Layer 11 of a small transformer language model trained on English Wikipedia (16 layers, counted from 0, width 64). Numbers have three digits each and are written without spaces.
In attention head 0, each number of a token's query is one row of weights dot the token's vector x. The head spreads its attention over the tokens so far by the softmax of query dot key.

Query weights of the head. A number n stands for (n - 500) times 0.0014.
q0: 539581487556536438655507535378406500452524604491350532559527537390598533542393403365541503698364502424621609625442624439587629471434584467650671421690469435469494450418696498544318388537365544
q1: 286653235384483546765358836305354342312301679639302709538419505642863406511387379405481538679548553535509550385417720354521428585350343389567636489490721387259644576710775625702531391552432546
q2: 225423411358564577632506701321406500399350569545425685417545472707788549623398465297498594609484694409582267291442570374484289546390445594617731537642671342265604332689746697551453487457510622
q3: 428551638465498559413539496425460613454689495494432607392490527435509478518313494558568505481385574370517456565528484443484545417563482523458499510508581451549661380420438369417480429512381409
q4: 462522650321655633398629716344239569566493546182596459458595590527632507749258464528363476581377538586530419509315590224667712391470439489446558492491696408453667242368704345474533365252318545
q5: 576443513642395413395466213554625452538432367389543319490481427526282332429495401472371543410469455501562548521520377681407480436643460432362365580293489629601556489535423555555559581441486386
q6: 621459555411456576524393547434285368457390465487565641507588483569519387564540445602574547582505412468414587699580541505440487467348513486439614277679502298435584413529493451420566475573650603
q7: 534494693440533379478508398385398562595519484732504413380604541496512577536372468731434481425386621294514596682565354454590506417523404550438340510481509439770597514529499367444470546581562474
q8: 495488493454625416595571389592491494617374517464563376572572536478482522626502582391407497622617423723637519415493480304675500442426515392432379641582562550500557403491334491742405293475499604
q9: 416431440677368523610480429411522132438555416542518437609402370290622504302612490582566448557509517547351585688403347475474399602346345351567436382599694376386404644454449513533797371510610638
q10: 497478226615387496607496524503608260452499471669635389554565417379575401276689432596387537332672458568500743533485600489323228500393413393413442529568548629362307674512474568475737561594763585
q11: 303470461359589688400637886220244434376555458370464842368420629620960527740379577328524554503528814490422352362365617191500502632295479638540597382763734215209680281530752422109574469384526536
q12: 628347527620393382488402333658641484603406419416539342496459385493365421362652504565468490380579423511529617449615290591488399381499581459382351650334389720651263565516416508719584706614701353
q13: 697438512677405463606348400562534349577424397598543479592473393467357412277628453673684653376598322380401660728722460595416411448403596392397405445523142482680499698546246412396508426770586455
q14: 537293703389592553492431396488519668449508360422707408472434402546397572586448469367626549312645379618423487382587430561586711618346538560528492641531246578542271398467300464555569468444336433
q15: 347534467569485421462620421725637513568385615505367383518484410446442550371489517579488457488602603611617478401422427465454490424547458510536485638548564552467356487576576612588436486472483517
q16: 599465575435451552540387607387377386473465449383507618576458504584555359600553544529552503526534387563394551611483521481475485513373530438421567338560523443338447486492453410448549458531545540
q17: 494439455472587545377457340453461649609496328452582570477384382478477460579423506477582522437455442486405434372472377600506617617536487561495446582518533458638706346654357470527533507345420460
q18: 451458414530590449583505632428478306428581561581507564501541564515610423396492426559481621503416526488628541460610564377471592515357508475508485444470419495421468587370555461443463258576511570
q19: 415596351555452554598613449728607584552373654508484529497734349207427507521613302365726643643369401487650371487526446582442557557455547377672756463482497412452655421579531520768535452314347531
q20: 456569274423604411380581493358520456545587439546507486398468587469781428418435551574471650574286646400491406367636443376467457683470564694616445606521536424589734525545389574469431302577526548
q21: 410636431472733384365589600584554592429490575700551317448532527426506612322546461743606558490567723467620472523621583502492538420554411646583324675440243507505523607327668582492509386517455572
q22: 487498510500450453545565516420620521557457552253543323484563347410669476470529455398661619543469398571454409401613503358494611536408488448621503541433498610350366356516532520690457300456288510
q23: 546432589553506540436457625393411523516460377201520463476537531532552431440393517405409596575405408422509536483580527511526693527494539526544453407375470536545557482390452435466438428413469462
q24: 448438500435724498541556419503449605592551503637575501532426493562485563523468603751505510326616564601553437438489384453595511452493449535446364645521500526698405449592455543698526474519488518
q25: 474481505389566513407531443384371474447618248460449696432362528595555269736466569578361423302637505425361613413482310570466367652311540508410488655605641436467649552545277473222606566582448521
q26: 560619576314431567435599473539441441325467495433486334366423632496363607491524497456464391565733431554502490693532638646552316459572481521530549571423439488452326559287516582432689713620632501
q27: 541536600373343510476456363484423324482396545355478631411456482599462342707601588424601446379759397455328521612488441444460255530311462337454573461502630458343434433469471391446682687625580548
q28: 388336531553339443608470454239473218490531478328411627598347553703514459584479420344460350424534389516391607472511560513565443638344426222421540505513477507490446538562586449435541499668440423
q29: 678524537552334569419311516535459488419432464444567500586495546589333563574553559407459420649416328596393469673409620750562568465641524565424574284576505485434622557389499473383484704488525416
q30: 407372627567575423628448785519431475482576567469412604633478617504517417516571441601304381416601631378640652443479556412528419343418492384401442538417409525471264565412633495465454456539563483
q31: 519476494522581435548483522457444422426497486692536567510559522485581407425468382640479594556418529449611550520608541462483615455453462502475506384626398364444588528436520444361480311546528597

Each question shows a short text with each token's key, already scaled and adjusted for position as the last token sees it. A number n stands for (n - 500) times 0.002.

Then comes the last token's vector x. A number n stands for (n - 500) times 0.012.

0 ".": 486536463498418864484582518461502410622595505515456591486487603516488498560606431497464425490514
1 " B": 550517543470517849375560524562530500548465453572400522422450563558499464567580557547516402522382
2 "ec": 524536565501560769361475565596520587445490401566386516479358601530488478544567564527574412527361
3 "ause": 513428505404533806386550580647616485531503403517354498520491600597491477522525516480509400517481
4 " the": 511435326429389809524485497504574362665573400486500468545486518553466488484486476479509508562549
x: 667579418411488475470520403512480538480530495519559467532527512498423501557531520484442586521483510491520634560567509437018505458521461458443325492449573454526527461567404440476388436460514478
Which two tokens does the last token look at most, in order? 4 " the", 0 "."

0 "em": 519547481484434953470599447530523389659607450494439541508435575521496525557556515535575431559466
1 "eter": 615576494474480895452653441561518398646574409496391540486424619543494566549545519487554407565443
2 "y": 497489477487415940454612565592527401638611439523412524509458613566504517549534512485523407546480
3 " in": 492419417456390944551567503517552371691602439504490508533485571520505500501530450524479457526551
4 " the": 525427311441345868538518511489574323711600418476496475529482542567481489481509479492501501554540
x: 663617427418477467479548440516466508457506529493580524529506485483409468575520504500456592482495506532467630551532492426030503477505485483469299479450571430481575419544428438452410431465502471
Which two tokens does the last token look at most, in order? 3 " in", 4 " the"

0 "or": 516510489484469755464577506526519437587556483528448518491464555535503517534524515499506447515481
1 " S": 502537504491486753466560496514506464562533457555463525484469562531500494537572488530522425533472
2 "L": 529493546508488695433573511560518484501526493528429549460468606555508498554579512509506406484425
3 "V": 493481504479508684431548553553553490524507488582423499493471576589530496554550540469471382516448
4 "-": 481486571483542633416513539581539573440468475552402551503484595515471450547553436424500403486504
x: 534529321470409437504471461530451504383640454588617430580508572475430442402452528519556480389447532546480571440618469379346443644527685510499375682610632617633537623537402480464529495596479441
Which token does the last token look at most? 0 "or"

0 "e": 515502484482459710491554501527520444581552485511467510494481540521505494527521510514506462514485
1 " and": 489484450464446691521529512540547430599553461472498509497489522497482493501501483516502511496507
2 " French": 504479478447481684456560524546562452584511470512449479480478512546493493498489523470495478534483
3 " M": 490519511504518708451542530519500482546500480536470525457455525522506501521553513538534461522454
4 "é": 470458526490520667402489506544520530494488464543433507504443548528496517504529515476535434536450
x: 539640475489539410384489429463463485366569422511597528582482533465519361495521401454437490322500441506536585492641461490552501533515629549370297640276554538541425581512300439478420606492524398
Which token does the last token look at most, and with what share of its attention? 1 " and", with about 40%

0 "aid": 540521484467461794457599453551543414622552470526422509493465557558512507542507522486514441529482
1 "en": 514503474484437806476589531535518415617584474521448515495456573552510516537524513498501448528485
2 " fl": 485480479464520791435540520548548453590500430590438527454454503505502448575506484529564420555435
3 "ight": 489458505439537737395596563589578479565463434542393521422430519555451442551495550485539461515440
4 " of": 510452415451434769547575542527543388637597407488489491502488535505483477488481458517522482525526
x: 592625462439454462539530500532418424467509451514553401530525564458363402546567425490510555545472491414400568527659551473156592574550534465486245459524570410441550570510370468491422431603536438
Which token does the last token look at most? 4 " of"

0 "ail": 517512485465463751488573497545546433612540466499464520470474530496494487531500512517521473503470
1 "ure": 518489473476442752486549537546533429607559477501463507491476545529502496524505520501495475512488
2 "\n": 480527468482462733536557490518519418623560493492501561468477531504470519521528458473449512501514
3 "S": 500506527475521749490542530567530491544512434528463546490457588520488523517576476519526466489473
4 "R": 490476509507489630459523514545542490472548481556449547469467629566534503567600534525483370473402
x: 579502500480597619478477505422406401581512462396534442500431525462430469505467592504474505510511579581453730567660429504350536537489596565569279747488533608535444517583367618539521581635521447
Which token does the last token look at most? 1 "ure"

0 "man": 532510483490464752453572488529525437587546479531443516490464563549511511537514513485494451514479
1 ",": 527511483459455748498568483562543444602545442491453513496478552536468503495525474486496479520517
2 " Pre": 528508526493535761448513523531512480572463471581451515479476530530517511528542508509502427537462
3 "m": 540484533526523703438438533551522520463497496609423561491537563562528520521553526507501422444449
4 "ier": 479440510461528689410529546595557476520498487582388531467506527576508523512486530437502446492445
x: 574573425507507491496503400558449463347495407558563461544505473447555351455443289528481456529559443645453656476580340544334693550424509417559223537430432548582494455515456549491565463464527542
Which two tokens does the last token look at most, in order? 1 ",", 0 "man"

0 "row": 538516487465463801446588493543547428614539450542422512477477553552500486546500527496504441511468
1 "ly": 526484466467452801447580544558547418622555472518432515474468545550493492538489528485493468512473
2 " be": 443439435446450779520558535534552388679528457515489495480473503481495494533488493514483489517488
3 "h": 518501534488585765442562572539500515511487471537408585387482478455450413541507523519566449476416
4 "ind": 441451474459535759435629534532567443592502449519412543414488525514497461552511528542498467454413
x: 651612450482427478554474429504472557493454413493523553584604453445391356548456416509507492559434556484402478587625475473307507477455646479517190441504611404454535486485390477504605423692571446
Which token does the last token look at most? 2 " be"